Layer 6 of a small transformer language model trained on English Wikipedia (13 layers, counted from 0, width 128). Numbers have three digits each and are written without spaces.
Take only the direct path to the model's output, skipping the later layers: a vector added to the residual stream pushes a token's score in proportion to its dot product with that token's output vector.

Output vectors of the tokens that the questions are about. A number n stands for (n - 500) times 0.0052.
"2": 313102308292727257292760596611432415274615668263184262604311532282590733438591791333690166492380523606531709864840378146565655729477700322559703674249498750577391636797656772336444825637372334571348119639471474332501975543359329419243292230686371648583565575348239541709551540628605359338647321827632357444332271640583775396681173288039669402431704875468688658314325830289389436718703
"born": 474444448443422483450617673576498506535547651418459305517429494454457519472562538579547417573429634543488541551504493486600544446484612425400489476347462653492492613520491524405472495528567515676557549680494506485466540447592316387529472431485504634435382556473386535447589478474589397445607482478704335525333468412506481391495504561383500377428560579462595489498593540554508442493555
"ran": 505429466537470369439561568588546515440484607468567428508447513431578487596448558469505495520433438421460505569527411535644657673385510542549501456529401546503526421546507476562544543545483484574412416561428547458533457401444494528469537513501464602591465437461411487495591312506415467580509401511557553492395490594571525528570493497432442406415501636400599509553569646397490498457431
" as": 500556462456474545539497432509503505507571526564374555499535476532536510484486459481502544576472438540449518526561477462555446457498587477587577442525468518507582459565488529472473588454558545502546584461516491450435521502431462533418464458498544472582495532438458428423508542504543501516426487513470546521494532627537442431475495525483504432494411441502526503486536492526508396543447
"-": 550481591587458595515556424457425493599464499583532510486482538484485503614519413476494590518537485482548465482480511524500516477539432557507433426488475539460577534337481477454501466481462507421593586423467479521453475486591426494515587525461473419416477506595560509374544571476429516555383506464500512485455557523561405551442509454466530529575452532544551509538589388522537535466450
"A": 309101301297749270291758594615440409274623677268183261600336526281593736441590776332688173490379530599525696862844388145573648727475698327557707672248496755585408640814654763340438823645371328564337112642466472326491972546348322412242308235698375658577558569357249539707550538620608353347641310806635362447345281629581754416685173287031672396421702880472686656308329834288383435716691
"spect": 491373592504566549369559466592457528457563595367489345539475509486606596529606575495672432542458485429667637550576495449561537601524545457505539499394506598564478523535539519551495518566456487585426518503541536388566547488506438477256497444516523389542604590493487542540464459467525532388432315494350464546394560571523556397464482510430390477396631587398433548374437527342543576379531
" coach": 455379506434501512478590512535417471481430466511448406512478475411617439482453607462478478509577483518504479552501530471475494591488562520576572616428570595473499597674510520415439606540545443644542522532545540434553625495480270538385542415477452482553449540536444376447516437581467445433554480468606469404444343463421623464614408386499587421332638525603556627473593584342528478541535
" \"": 522559502522632540506568562443512520507561530528382548514478555416477563469469527539489510497425438546576457485627508535447418547437593342509491482523527488488601490511449490520569478489465535498476491515462450443454535526443402467500495475545435426457549603526478519460556414536510467472444503500466575464518459529513588362544463523498570569525484448495513483379488545531515479482531
" goal": 472321514439620469442507551570424599498550491661451377518528577433558528465382483470482452469498498556488478559588500439468638519335528493511573592467553582522425511614433593410559603505533363592496494507536496429486618551488406556403595439481443500458444487538465426515490520572458421427477379514533476453461504601494554556604366415520550336399546503513664583429470577459420518521633
"ꦿ": 309095308308748263291757598625430418280612671257184285594331517269597724449584793353693181499384533593521701860843398152563647726470697327556694677249506754593399650800648768335442847634371338554327113636477472326490970555348322407243309235692370651576563568347250544696545534620612358342645315817624356447336287637576759411678167282033666396420707893476691645319325833278388446709695
" did": 490521557427590470483589624546354470499616518546439565514553458377573447432518484504564489508530514466603529535565443347489486478448554387558509557468488513511446555621464527424486551470460546596452452476438486328414606544473431484486518520484404527505551383546426449575542493586475476506543574607499485546417503488401548404485457558509520441511520521546560473559446540381457509522592
" is": 506538492435433443543510567550338545485520435421439531499528413514499465454581514432576494509513611472483501550590434460461485497439584438559528463600467492514526525497475439429557544517537564506521481472393452411459595519535519528509499555515541433446561483393470554441555476494479516534449570501532510529480582478440542466419567624521416485552445469510552469555504593533405456597443
"ers": 497307515516434547451629634462458600502669561490637540490550577490514458507520456432448512540388558347513592556565658537425467537433470520492495429492485425405498422618574542427561564391493422538598439486495574353472588508351538492428469485438416388449588437351557447626498443378586495521635464615539563685496468439538500475563480398485422425385559618482533498505469602382545518545494
" that": 480537456529631436572534488443506525541580539423440489485564522463538569511535597470534445571506513448421512573613460385479526495433593459561450569514404551512545464513466555455422476504540624499488410549512470415425584526392419517427537490446545409505592422513462485440565530485617583503495429464506533490469585548487553479495485459496495489572451449350405471507550498486554408530555
" –": 506541514454559518458546417526465497559510568604504500502571525434396456459534407497532528570528451566473486473579508408508525473564514501485553371470538535524520553591470482426494578458451555454572464440476441406418553469415540525477529479559541476520507551522500562524585499526549444494557474413607533455432501561425538461498465418450561421465417538508544436555433381535517435595583
" much": 458416426478673440463541529544514480487523470436412599523495489456544562483564578554516422505483492470463612598657476437530572534485594359556546518428463554501449509533545608471488536514519479521502393508517571437442546467492482514481501476545480430544573521485402417481558560487536450366504460549427461471525539505468562552493464486396437530457541485478504490371494566425511527564517
"→": 473386251341585486362541452607327628347555515353487390543414539240457702489570700468610384461532565533511463631535596422485629679524640485626422401421463574525367691616507488479457562558553350360466504537496605375560537514608487548417373405497442509432500575468465519601500380545519480566602508519555505485444337571534462522672377476358564366592658630539464497586502540483298520503590
"ling": 472505619558370547420494606478504476490474552427496454498479517561515474645558555553522485505493513639443685609553475525511550445374473546641501529410458594421477470610472546505411557536439427419470440515443477539445481438356422517413575474445483596456577508502415614605508513470599380371626479468439465541397463518453506449596460477462520397466455599425521489591568553407600527520447
" other": 484420394460473416508565564603505423520518557457486456514520534441587526499536644536537416599521433519509357553526545499500581529423572533525548594440408492510472522542571596418542576471428447410488430441472568446406596629566465411448534437527481533521598485410501462512511552470473442380443532604512513540530423490482556469498476498449392508434535459509533498420431465499544579642533
"/": 313102302319756264281740595615431414274614678275190268600326527263579726446600777333695181491389526590517697862845393152569664728471699328558702668243502756585399641795660764335443830635371334556342112642466482326496972556354311403243303241699365653569564560342239540703550543621609359337641320838626352443337287634586761411680173272032679397430697880472682667314325848284394439723692
"gu": 517406515516583492471501464462571564452489529642480397512490434485527502557446424592580469441532426525488583632526485543536540508413537432406620519355384608542483508622451565504514490615497527459507561662467608471537483386549524448433379508456431477603424469528479478502565516465443375496482466448477569582413424563616463549438536511363368601457523569523628476434467442582558448493413
" been": 482437481487594500497618578564362553503569562409394496524429503265538609489509454570603380577553452571378503650569416341591624555465549411581436575511501631573532534601537558380552573470411476429545370542443520438494544544538442567522406523509362511459377596396401447519571535506487456400636501691355459509376499634397629519572414531459472421437472484530552497421462509501431550551526
" Best": 476391378452644400439579440394471563474585633520406415537446580561510567444517515549633360403463435609561514503651402416590498566479369424433494612517588500523472525656504485501569545447493474400389463495529584442502661490510422521395512504572430581462480543496389524550595524528574467469590426484415490487487482531475510374540409494351562491435589520582556585439429588436506472601558

Output weights of attention head 0. The head adds the sum of these rows, row i times number i of z. A number n stands for (n - 500) times 0.00065.
o0: 562522420681667575430415476372642449388479537534521539275182563252399436419470472606414633589649657402456451411462408575681523486260617382292699499531328443538657485533495461382403676527588434419434467469461546765568586616359662416554412682411446729491569693689445318576341669461594452387465269638554244535381709493364445563461454433545787544310517252483694411432468574552545732544617
o1: 536593432465546444447419740407452452327595593510484593419520445287421570608781554507434452602326516568466354385477425472570547519607528380423465468657391593648335281522443424328506449501711630519499530610529390473366425407597370336653576383481395592589607669746346646379621221574380520623542690585490523491467581341097684557377625608640470473636680551515443502546358562487555597382420
o2: 464609502409459672512459653618408295476556482765359565412628495427386376465495680785418462584613336596402572520512415549577764447566888419404602442442466442664428472122508465341401463782368500931629411555755427599420394439521263426755409584356448425554663645400563383408387528498230653381467499638641518456465603515264641540411481470498266452668603504579751171662472575366549137438285
o3: 324583293555593397532443608587416343394489447624475612534484495548485424688511587497422385490534417593572546553390550335619447523380509589534578459324700630412604560518286325286294427449384572533539329431601652434547709512632417371613570443530636410338426562485473668744490549415497612368527613596607570571583619592305441562540467663453465449636348609314421466637296545447520539620234
o4: 582431405702476602645629347441615610264298592415399322493355536665557381713511616355521390491514312376492649425617580506341554337395593446385537545630291501507528545609646727457465607318601562453577724655604500571446597489420597464458450369552470339491406619570312396455545551477589513490513398483541394531498760601619529588373356548490646469520403503388438393411595490417536425484506
o5: 429662440709420549558620315444580508442525432551666490538534473522471419423516536432226532400438537401659590439627647399573501556438489363495389645455447560471578607493686593462491629485555737521435378570456525304572506410462194371546615683590494572445451522518444531744603370474402396572737514257453474528359353424517505540477156395698621459574375560645573582508614539665221491455350
o6: 487559574688507152406472466445467592428714502231346715484111545392342256450470470563523613485430523487435542554624423332650521545428331591485592361676476507430470438430558434535732548729804484545526485548458699767595659722597735467550520559565372443326450565576544517517288644553469627471318649536470494523438367556472348676463299421440503511601501500342521411336508456436352451689390
o7: 501426777621326443498651688384487517719385426433414517639569377368535700445574264317682567417498746461520399299434489632484781452694389559459520293522626580560647462593646388469377199504702578517526518374558201384511303673569502461604462511519375536413544463618483685452584442445243265647575626644475572369372585495653626545430568463557452474449598598471339560487524523523258580405313
o8: 511657367420435645460189526540600179875376611592494290601649426511569746304593489532291573645627723429471422414429442488356523424341540361223599555373418473513560644445503435577418523610421690394559351513606532447610652415683396309346615515555463633437236708720549536494447338378328491539465540438648549477241620406615748684604573469577503273611460524389409676737606519437436298617423
o9: 626453491514523478379684505288483605427431477667598727312500504229374494695505478684374545544526345318602477451648551679886441407374681389685436479621415599623624301480541384438590500345493484616327567473440485491478526496493750454624545480280698576558577696643325536380572309573689228543558374420382512726684433436235474462408687631460409511203516713298674507395518326645312459244500
o10: 764426482465413245268481611878462658512424574525624379428454406608297489418420428405629483358444542466543399485375527550510691610385463422462441549615608524382591545652513528490577717340581488575641447518691411587574479418511473418388600374589471596396387551677323519397491328435437539362481679421322511593685312432644609433514357684488628417273624541581495496645507373584618436437566
o11: 505446548214238537488537636534464663668484553605551547488541294657678626420452425429552627397711674526303610415531312633417677393597301337712438353328416625531583526610439671627461594600378454500600495697585519455506286568460774320417412486562411391483560237391482490482389545683584573497295386564410520635376541400499658493492668730516523521436369492508268228533648571475322382621447
o12: 421555634489712637319411487613585381765467512496731502666524546362369426329593405635313515417673392740474474620585414646219633260596563653448371534587593504574539431684556640405445484551629513437608566568448465503453335476423666612483404489487354478323511484341499674422401517336417581603607469553623611424551602461396649449470406566499599480596453393492281470562412358514450296426318
o13: 485603482309397397565355492492728512473250485472576545762567611573414415447553479413570327352509196686447514440303490645535519463741490566325411504635523537449434365518602368557305452609602462429513602636504466453600448553529544621602410271565489552451568455516605703617706317571490625433785459529444328502330650487533463452444424319589329479677287353619346631782637503518422401513542
o14: 343388315508619520517480426513387405498398561389539587532525736465372591652680579515474357466510217460802431698438632389473562557715586539643418434491244563647503451371464607579307642437445294254547571588531527481639294399514583517442492509721609237631635443345580375740411405417556595286650609535218407522549491633608376763715572414583270439486387424654326448627548556526504505432421
o15: 490417398492469567494547573270527585398481611604488683643363747465490531545291592670599523445670368499306486484442530404322438381450614466654541234680518611524526589575363780507465620523515552573435531389809540475324529326468347364238709438367641543425500601524423585441445542638564560481294538383523387590546523673550473336450451563593589483415415437698499633575565458367436221514556
o16: 519600521690365627506406461500540299544516315409296422432644452371401335621397341391472471591177496480680611601527772441635299529573347427488628464678366221461434470610445477469574564614622366549366681525297439450358516581660558460576547724347594304449572320630542321565758462528571646515230429741452535405411499639503363487609496789678517775379404372534589324512545482586478661466642
o17: 535588674487509605458400486567445531598455313426397524483620468518598584565573671466577461579404456544610476674439400614532367464501605585443516430439567385576373173545390561659444543607448299435392498404385428599530164433756444624559548576409591415641573499321725501586509614553416589670721484540581535476511483443489361456417424517375557471512404381598369676651396438229518663179547
o18: 356500654611444564525491447448376566372619328377337632474320593305754532471474471571425416550710628532427540365562542475551601612445565471593644592505400477751578472533400397454670586580292314543499553635616544587400447660534551517279250471325401588619540437512368494366561583461477510327330580551482335544355498662444601562558535364597438650254538324512563399392674481445410731561671
o19: 601529523430542611629471523362686665332430678466465376559551531547367569220481594480193695265335431603344664327622692680544424571578636603231729336476692567306614389585591645716631315504607262709464548303349432653520329485448599510558466607539339416693470782382314723473330455489664526548430505425399533478446509531502545568627668166479396378555242358620558513325445570460665381579331
o20: 487620479589534359404424479596412520601347590325773639643284498516501413589521350412596593462384714670388567516571455409457563451541567489397488463413583539495415535319613609322492624583620542633616336577785521639763322428575485532431401465635470601451564464464564477405303568394541481375543576641578535551414594535373513596418478404416555424709616533406368330441558461425517433309245
o21: 474482379649692465477438431423432589400622575438508617359616446439388571467362753554427491450632433528399324708662574412474345420242587426655367576670377403352617484544623489464506480418440696484338750457445675466488538674248487627580269424504459592579489314700363383495477670582689734457552459466269377408793572668533346535391341407613352609470636259639610472261371430474539720472770
o22: 404406561544588572387538356547354431680444486692476389589366537458725510597527598326291513536576356637411476398585617663492326385503618471448476522521429733635529425521445578549500569498586647497454593550461568533670462497520284547357520591487293339591557544331498200495367606589666443699515314661443709413518489463595658413542521510454429249483691487371479280334538507478419549574581
o23: 596393379658517516692467282363606701601582509206382540562558484476458488478497417471632678436401354562562439605641517448453636517493713640628225446714496512545846351684540431566607490596441433450408505480519531602620357451320502631380389473575515345455621393501520532429663375695640322516403453499252460801347426486516536376511504372522474553435557407394469397441562458443634278504552
o24: 342550499415444418572440341479780520636482393480416446523508542809429593641509419435376448496456400418254732476635614441451504619437508621391519445440494470613562425507475640837574723543400311327567138480602590564439365540420550480652508212415470590553362434483805499541479495546543564509507402532549549591682524613494375445539566361286408648543415438522404567486623574488432501394486
o25: 393516573426615542484421608396266528303635613636340516452416380477659544382641490457532432409447862494464552514670412673443549504472426635426522486405677294586702462548389446622656435540654721547401434276186552360539377723347549519732590395421495437438596562459525624622441530424647344587615403617411532507338504450249533503543699439504363628485523459453680344401396522488254688565498
o26: 445388514588448519393404303732523694533630293397576424258375714452738505505565523518368625307438523365538573359588619459564502639519454480357429416462505499452505587511616523354681481473456281415693661388417360520588495585619583486368370499357842516572489487657636608789552626589533243400579365408552462278557418481457413547421591488483638498526447532472363463470267550577700654406394
o27: 362618308585568177327666570519296315666572379718526383691465422486272249513396532776335438812441701565533510552609401609423504638536585397338605543467461302396461556293316454422520772520652527572553564397536543493636563380590383636588749493500439681358549841567529521485518412501363270518667251505585487524461532352471753422640315516260556567496392572422677458473451645542471432366500
o28: 392541472569546536538432576623444364419543595662699669237505436452441495363543551653655501669448537504449545473442510404428446323537595438364523465652509538481522442471377225307706340547482432438452459488601339291513495651536633376596533719473414252320384600569614617367575560329349546301485468443546492482466542535417705604478704549445501586787495393751542533644474579607453498471376
o29: 480495687731337474327490480393641263581646349607581687497505687542443347561410424743515594773624374489400595440564486559258444426431621688520383347420622613650556490366448456571453375525506108509277602820429652610329523552345493341644532442486359626632609283540715509428462705610703338508445343616617615632517565661376460265516437418331510571424611333419291678352627516341556472613090
o30: 549474543464387449359295734636444592760563778351439451496456263671465482247445362576711561362608489359714497439824497584307572698550471383606368543481528296487421601553541552539842519591475542476535364274545378412474329305352399473372579436603511531457311364169513538323484601462442640679466531628405727492436548488552634487452468651473612606494488410567718289746334676468467533562603
o31: 658279464499541679654523538518549444685588601225534606365496545460470638457436474342520413450555331444514676456495410466482470601217252460398513652726361388563691579594273429364429659387366391665487583376430459470448452441478513453570805537494570395378354427479468531369630530567581530477276541604410421534689455437574560599410395732584416593300697497639599625596419380510459603585634
o32: 362441521443565556449615577477358549345620462706440672547474539349366608275509557600544492579393613504472422543460441350591507529489691393541573572336595581435400363454505499246542403333709577694313387181325363645490521438597336408425441500426495553611642529625506606622592546495561490427538648590168586618382604682301708588470485331659470466863467609365801341562248483611689363462375
o33: 469599377440651570644492635652382707379480469459540694606656471445488420692477539380293412603548378675547582409537651378562472452353715329428387664600423594606645555455384449348418491542520583434608409359389602477401526517593527576659512392486503433411616631354425497623351402410610563463267781525590637501472402628649448364366442568392498393368436475618618318505456608475359272492570
o34: 409425591728563394339636503439467404402500667457696589503490550630720481508497349658555573397437524532541626551630424509468656588563635310280352573437657538276269526487359649608346320610437456587581372583621516520353450343462676529386581618521569435473493337411847408738391649405507609614563649374423621433631378659523251646419432372443427439619374659575312555516450463276434410431409
o35: 412247605528479461475364619404524729382478325422674529771594452588753428325589277588639311380412523656379497485617498345594522426635365548409841595336705460604424194383557637403434486676612476417594502474632391599473329423358689473386345834517663513619464455238550508339484401427686547521386516552383565365536505708622338605393414393449633428567460659710369521622451445465532581510460
o36: 194434704624414436550657507525624680374519409499634573587515529399458411566506504480550272307454686295390513559551550507499552557612458576600607323355719458301400466552522547455763343367539442464396513387375584561502593550538464543560447476325577362628795464362739475674429336254416530391573732679604536368478438693469446620378416530474468526746620503522260431725264633526354519353391
o37: 487417365532581409758557609624461411480443653472604416444494530608585464605422532593508606370416503583394318410345564506550624699560614567354321376667414495495560340383494593540584637371533474493486556708482521433544456286679419497485721603596410541469458432526311312582465385471500514510456543463626564418447497508458576306566566499566617418419369509545222594292385534660399637691481
o38: 408394441376387553512497677489474553661534406466511353497546356234698689244603545663456456535615701318496379472344731387494587389381509203586436569304436502547625260649559615617763436484598663617414530357444636457585406504528647516562665401579510418449422440542476531598417508698302584544563769522544502502531460340405353459354568630564270403260556470702600359543390555517378545522625
o39: 548378471394502618348443577549510371714615365606413329683495436410546562419453520391460703681643481359529447587606558666332736529459431396724471817417353546418377403566500540512451558639464741514681535488267482307403620329422407478638533317597325713794446535410531483602425464359530407772382356360497596413512472215508565503509673627604423447129535348591692558377449621556534414463508
o40: 568672523197631590727538255419772547477593527512200618606466550612615373495344456399344426408368440538539648507561365637371487658315383544547459343525471411407409760685495657647345498524592488544357727358519307530591472308470650532447444518463858522475484568375535359480230509481645437499503699377499438449586394757476313317575524667577699476677171301593530725429694326397386527420747
o41: 801585420492467540425436730465266342688597433595288434564606629425428460277419403584334526766591330457408591349437205730311397603293599427666395603475431336596399275596391508407636567760455776603711407458654442314480497273667424599559690344657342460714381528667515499470604586640485405560376433464616452545624535512408817361452495685576396470399555429524618610472370447619538470348462
o42: 486403348300527525607555334594381307591450493540557514426415478596511690610447518379565447405563322585410584591619345512471370645405606547464597616534562590652289590269523609487529605384378570493726429455532445528536338339456540363466433458687506412369521514463620521565383568531419546443553639610251478525582558427492476481737478517461395503657476351667431416732562463480718563507478
o43: 566363327376729531745378374376435381329502660503659499557576772633412469546464755723403436456533459485392602568526343485407648426301580639553307663576369541520332615430612573495311529627455547566503384415627573596671585341549299482593414639531501703374295555609571436483459499618514375570530493427562459310352690438398607504376323475394389556625590530522283722314555269603424591480459
o44: 425502394581340423493489457667446462459580576558686685314472398497526557513563383400590422460435679484578292738527668291620422500650311486394574543657575684358544733369593471335360652465474519316766579578429369290660830530527350608610636427676683359565323451677394564401437572369564463542579556560528182552419424518470495626479467475543568466558638593459581377394351359467234448381385
o45: 531500687428353458625576484630421572477556487362556510492469302593490296473470478238776627558613813425265627542588531505441546292426293647397373409539398382507550687561624346455433641465376552469529460580464630393560796813567482589570411368671350490355477313514534475482531665600415476561568393469522631577182534504719456479526270478366519628541604559218638399371547477355444483637562
o46: 591616360528394613498482475566457564431608552323449456411450488510430540376506495553431430563519441523539590426698390578668405412652773479529434622470543442571500503645471346497636603509574436570416593621444538471390413402403614408546482547579338671566319522422522422376528631449376547462481434513441436603421550545406400361558563406521540416507407669530690645389408411443575512650432
o47: 308473362552582365412384485533703488421573622572270674516454465567274316465570461241577634546220622610367388489719761450652531449453348579383575467567487287574723441670427335289550550676530493473390527490534458423478476550440506606245382543487520501524624483592554502479711472568362405682596443490324417455461378596664390441421389589554599629509481437623584774235504464520684673506646
o48: 613520502754537485354268519586334561450491347408353581527491581492391288385421360342638705452336429628449615428608645547595504398539471577583398316414336312443448688559380613383470619451526668680756669289494717584530536496748498639476609543493622491606369383379356415193625522573464606499529390452609488572507477585179513712466400783421573443536322439655623513441479553369575269614589
o49: 600710539562352486516442457456721443201637437604440672662494392476446565485565481423586490223517605575489502427513574494647436548448480408411612344582535397394583663490411462561450600322579394272318531293537666486330699528264395467315565471554638320447583440598592860645527516492317702553360709567529562174425466584649612315453485230277673497645209553357646553463738456669288616617595
o50: 371595324779578272526338389472419665349376433648364367289432538320423500359497381468512568328369464788346530393519559665428616529503609533341482528530712458559491526800500465578543635464765649468579504515587645470626323443526639558427433508454522677622592589319589512392431533507710490610512426478546653306315452664430459717595367226502445518445756546558501399345395391606476357458509
o51: 146533511494483608468480354327459445593477521546524500690582676538546527519361625594588480669422318539473559472540702689363470496483631692583799314409514424355468404449334488559380639568742469320718608371546473445561575421284333578449455544559528282651693523363489539521382584513787496365495372522383558399743378504617360652511422536586687354468425615256541402324420290574496546652419
o52: 575525476584602458394436642491334493385545576626527578481448628262570374339349588378535526687818454486348572424308306491413558453402493374740505559502600363503414349421622331413512546463631511690456550498484278641409487598440558578539601746318332565402245510488550448415431619608592498370351593679489449648667619396501731417660555593590496525431461437539608460464364631484461651399463
o53: 425498543737497658328647548490491604319474565538465740556573439572454357334346320255427584301252555568500503332611735335576573451555457250648530625493511573269531661377614386424770355552785550481536466460593559477447708531569547745530769526645562433434264514491444635632654475094202527586630487574527623435385718166439596538379297481581783393546412658506513281287446549472257568595368
o54: 616548537545504491540592475560314545588433461538521514729707462335381591664554460476491534520407668459589329346491627591670459510623529465503314518485565583399485370486467238507673619445534494190406670550366458410564669468577567581801515515413467350478657547650496658689566539588434509373732331398517411508390346535410516374474620341403566168290659479246558297559451455769493527310541
o55: 566339430370512428439611357581650478481592495416412620450534546504619726584562631377456600437537466589599628504351399505563525342375556454420533477739413540588524450644673454387266589328512547441585621552432414452573480303560471470509380279482438675705433370479512703414572519450594304574561626382515453332476630392600586602617505488505503399494642466450416605344593366457520397470596
o56: 340528529394295666333252633865392541617492553395662341485417265676440448313538337467623345455453795393476574410377659572517502571514348464486610700412508416519365565421569388670469605409454647732650426327540316523636647371650701436536594431584438658421368232392666707512484549417028496547511680544732532547356514200551478636380422765435491536491631422570375640651421540464477590483430
o57: 649315695399536533495374589493625701343476635383254514572413182492447539145495501576499576645636599603258648598577533449460367470245843341515567630440594535567498556497548580377758496486561516639645165505455490549598469510336475424550589412250438419517352726336425515280707570510568514390391695586384440351640455481547609605508472639456398558465708481607512642335460728512487275500464
o58: 529372275503470347377672597430574416538450515570443600537538455373476353343363293738357513526471334647564592508638386521556413629520586590556439503421654527324608501542482589453318511474731611640544479668690613274576376429315276513351653613438455320577391468428542297618399555486551518581433479466514564477520458479525672426621566646455586544501533515596512489528537380477485583411569
o59: 428586687320491655311544604491689571507462328601378509673545578580460464410451459535417655656502375548405769616477414642380477595476604546569425553421472545362434504495365736788573405445280605398557622516531392531418312241457517568614375219700542332470385479430458520511412590511870487636525249453560463468540598569560451642495608650305365549572428367495409467640550423417401347538448
o60: 576523429333455425406602476413421371505401507645425547362495468414444341453722395448347292575453585465432593433317377341383783443488483572622581397388736572698348331333684686362560506499672524558552415560411531538426346506583545494383529465425596394573548467304514760745362330557601521617744561310555589563469543422412708688587526566729438375655404419476664597789442557501446394453507
o61: 460433504551461468701325390442618417500456619427770477701485693464429476513349549402501443517705266608734475285482368373572381590613528558292344576516507500465464510622479581734617403383518371476505539657448410748503482315417593699739314616579575411384685585497565414558342402608711385403438423434678510287529514618708325301549417472408384573457148485426296673342622637709291794471513
o62: 440607752513425499448436552407397604495510376409523564702402431428428262483683401283507672433539648429565602599686469550561498532348510471619601472727410497477519489652510429459481585602389443377601218604351527304441656563349555602591663546589520545452460335534342357308549355426624511486406688437529378628540370604647429414683576507407417451432533611480366446389799568521402553547537
o63: 368536536550422387540408534557508201312570456542612624455340744491580478720506345532461418672264656696545662489412524407728501381370559716506479446699592430448522491194510240326418539573653639645254597513349503568407777700576531490420514573348634489532650576456556636543549472477531369534556455679825657507389417549533342259414445535483637479525380462378334340504266623410518382415455

Each question shows a token from some text and the vector z that the head gathered there. A number n stands for (n - 500) times 0.0015.

" part": 300606652472576375481554568422388471411374698710575542578337385530690700571405300482387780560527597549558304438466391639568538416550291341549624671534640532356475255487345408509528440539502459
Which three tokens does it push up most, strongest first? " as", " that", " \""

"cell": 363618403547591483480679448530495522530537512489390506527429403453584572476599443491612505596497550462548462440607480678404637438406411543528510493376618529511538488473303481568535456408450446
Which two tokens does it push up most, strongest first? " been", " \""

",": 394503419541568329478626608444500460598505532521423617436304451302564548563413573625597622609519462402583479449455539602446699572417527444455534493498485506523546631453581403426624597500379482
Which two tokens does it push up most, strongest first? "-", " –"

"e": 347467314475427530437784418509572603448545644545269425569507422424486552500547505558573492776462615515712542423489459667411638532328428481452482532552401547559645432444409470478549441472692265
Which of these tokens does it push up most? "ers"

"ner": 422619318517418503528628564415457526428492520570478394780512343481585533401480488440441434522541693516478369442615596644601528419364298279614500477411612379485519319514456509555373545430476297
Which of these tokens does it push down most? "-"

" to": 501391583512624321442558517381485483668512657614441372541578373494519712530428580588469780491554576340619522379447406534399615544530396310560444448425478633366374336456267557590703377524370293
Which of these tokens does it push up most? "gu"

" James": 367555368482653277520680366517544503461483495466451410563539342375574725490633469568631651509579510414372497299532309622242563520429393466542588512466566580639423435410400505363345481532504389
Which of these tokens does it push down most? "→"

"le": 359673360433462475494629550508501478448493562525441429641435420433638583480498489560408483514522658516453362399602526721518596415328415330624512561365635424490515413554489429537417619357509419
Which of these tokens does it push up most? " coach"

" of": 338572409636450533578728452337647467659617629449287559420682618245374560626512383300582729313440309425607513721535302300420349434463635469496516372382742552327339360569537618481602526687502535
Which of these tokens does it push down most? " did"

"ri": 387617389510595419424612512483523407527624572456378524432440424451429586447447511598585431555575510487521457410490501598502645480378478367509483588511524482432519616563362557470526546352497345
Which two tokens does it push up most, strongest first? " –", " \""

"jo": 447503390370599481402573546510434512569626512533551446517559302475514661483550481640573723553512529510546494427544497782373666479465380437588523515477463526451566533488368517500600585490443351
Which two tokens does it push up most, strongest first? " \"", "gu"

" st": 593507470528682378478522377531414372445519640522421501711484531617462591542468485510536554524589430611612583632418481594504674541471435334498501675423530501405384289546251652548634399497550402
Which of these tokens does it push up most? " much"

" on": 486699597460648272576522504484452427462585717511478504594244577481572715510413394559680678452527463524508374421539419416368587504541449359478313514489380475500379499462291531472507408572500511
Which two tokens does it push up most, strongest first? " that", " been"

"way": 378418589573549393389603558466620478658659647571458410494503366432430631599448599651548548603617563348670433316397543581503734546422468340501475506480541573492616622386395406516478602358495373
Which of these tokens does it push up most? " –"

"vol": 410604465600490480502571459512462419446478574465503543571453464328531552507560467559590576423566593571572484543642445546400500441403430481493519481383528530465467423440413417458366510509556441
Which two tokens does it push up most, strongest first? "ran", "ers"

" after": 478611317500462554564775701396432626517420354628339473650550426417461495363635345407666483653492755432565520569536696477646579328497283438520413361433592300689516188418410586616435732401385272
Which two tokens does it push up most, strongest first? " did", " been"

" own": 516648597430628339598559468472472434378623806420472507515295588449503633459398406527658604329491422530501465471520466503379489564552451376460300425441350467432374522497355555464578368573488452
Which of these tokens does it push down most? " goal"

"n": 352658352463450488508620543483487466424506576541457421661441405437624584466487497545398477510519661543457344413605517709541575418335406315619523569379633423459515395548479431520405581392513414
Which of these tokens does it push down most? "-"

" the": 335410209537713454451490533472582205390312533646471475535387422540581696503289470592498668412519418453369389317662313445477579349549586528558553518533640652422527533571337396459401424575485517
Which of these tokens does it push down most? " is"

"lock": 449615507570565313499573477490415452506526600457362470632301486402533557479507453691585601331421561546602348486506461707310616523406402478435395598416586538564342545520369437458587630535466481
Which of these tokens does it push up most? " been"

" University": 429326473525478437516648432444728468715596600559243436372711496395399717638457428417497833343541312357657493552471327369520509437614555423468508414455622616357329405539396532615633457616488447
Which two tokens does it push up most, strongest first? "ling", "gu"

"land": 436519469442634376607570447394495508479626739448446510504499544385500631523480434545586582358476332503539482537521410529516494513467441438467462553496485602356397462482381501496630500582532467
Which of these tokens does it push up most? "ling"

" co": 576579534610581295473537362529406456387480631483361496701458563605444634564512488488554612556554484613640682572447441513431765493499522329543540548427510532432442303493263601507617395473524463
Which of these tokens does it push up most? " much"

" no": 420429377567533349582563379396456398377413619323430567680382580400577759512489604692585653412561510549589437387485360520220527440343463632476600549559637648493509577416383428418464431543581435
Which of these tokens does it push down most? "born"

"\n": 567643315493667245593719357548530614569609309511393469721542472462572596512702476599770686569555501498487381350626421535419681426394299567509623444405729544621486445468377547569507453501384588
Which two tokens does it push up most, strongest first? " \"", " been"

" government": 362558442531567441457602637445438491529502533529352547489321427280580519474437487577522486567489481436549588418533518647487661498414554491498488572459553532462552601505511480454609663451435482
Which of these tokens does it push up most? "born"

"art": 372435424525558346343687579520501400466589540510529502511465273402536587468519511606627638458649445440471478364578601585376618445424480394374417524456495573504487556497433359512503496517427415
Which of these tokens does it push up most? "-"

"in": 286614389518527392511640428450548469524552620462337499455483399369533700499578532563630549627463591456476496388532475588381571487444423420521601581513614482503512485417408484456489571557446363
Which of these tokens does it push up most? " Best"

" Ma": 387634400557543485486715394540448542536516493481394550539387437447623541443588342476645630583493562424584532430615438596384618414442390583587509422404603531522509462490298528622495406468422514
Which two tokens does it push up most, strongest first? " been", " \""

" he": 426698283484513593614762693406423588563420459623459505640469469365598502393500303463585465673474692414548539446587597631602612367366369427531471517360596352693637300468428523608489724407511301
Which of these tokens does it push up most? " did"

" which": 327771650577529366487838549544496573555517490372473459816312452492376540426650405586804387568644521699422318561492660723279692447253379583335343619409603393690670505382678600445555727186548323
Which two tokens does it push up most, strongest first? " is", " did"

" Bo": 446558326476640491500632456556527463389592591467435494628459503376484646483456547554556487396630436562555477517563486540400491396383470505465546485426624562359500588551397480433547534541486488
Which of these tokens does it push down most? " did"

"t": 297412414568569374330612547492537382398520599540384527538436321399618551539537583606609566492601471502459395474599589577376567509477444385378468503418556544428343488489407454543511516568431361
Which of these tokens does it push down most? " is"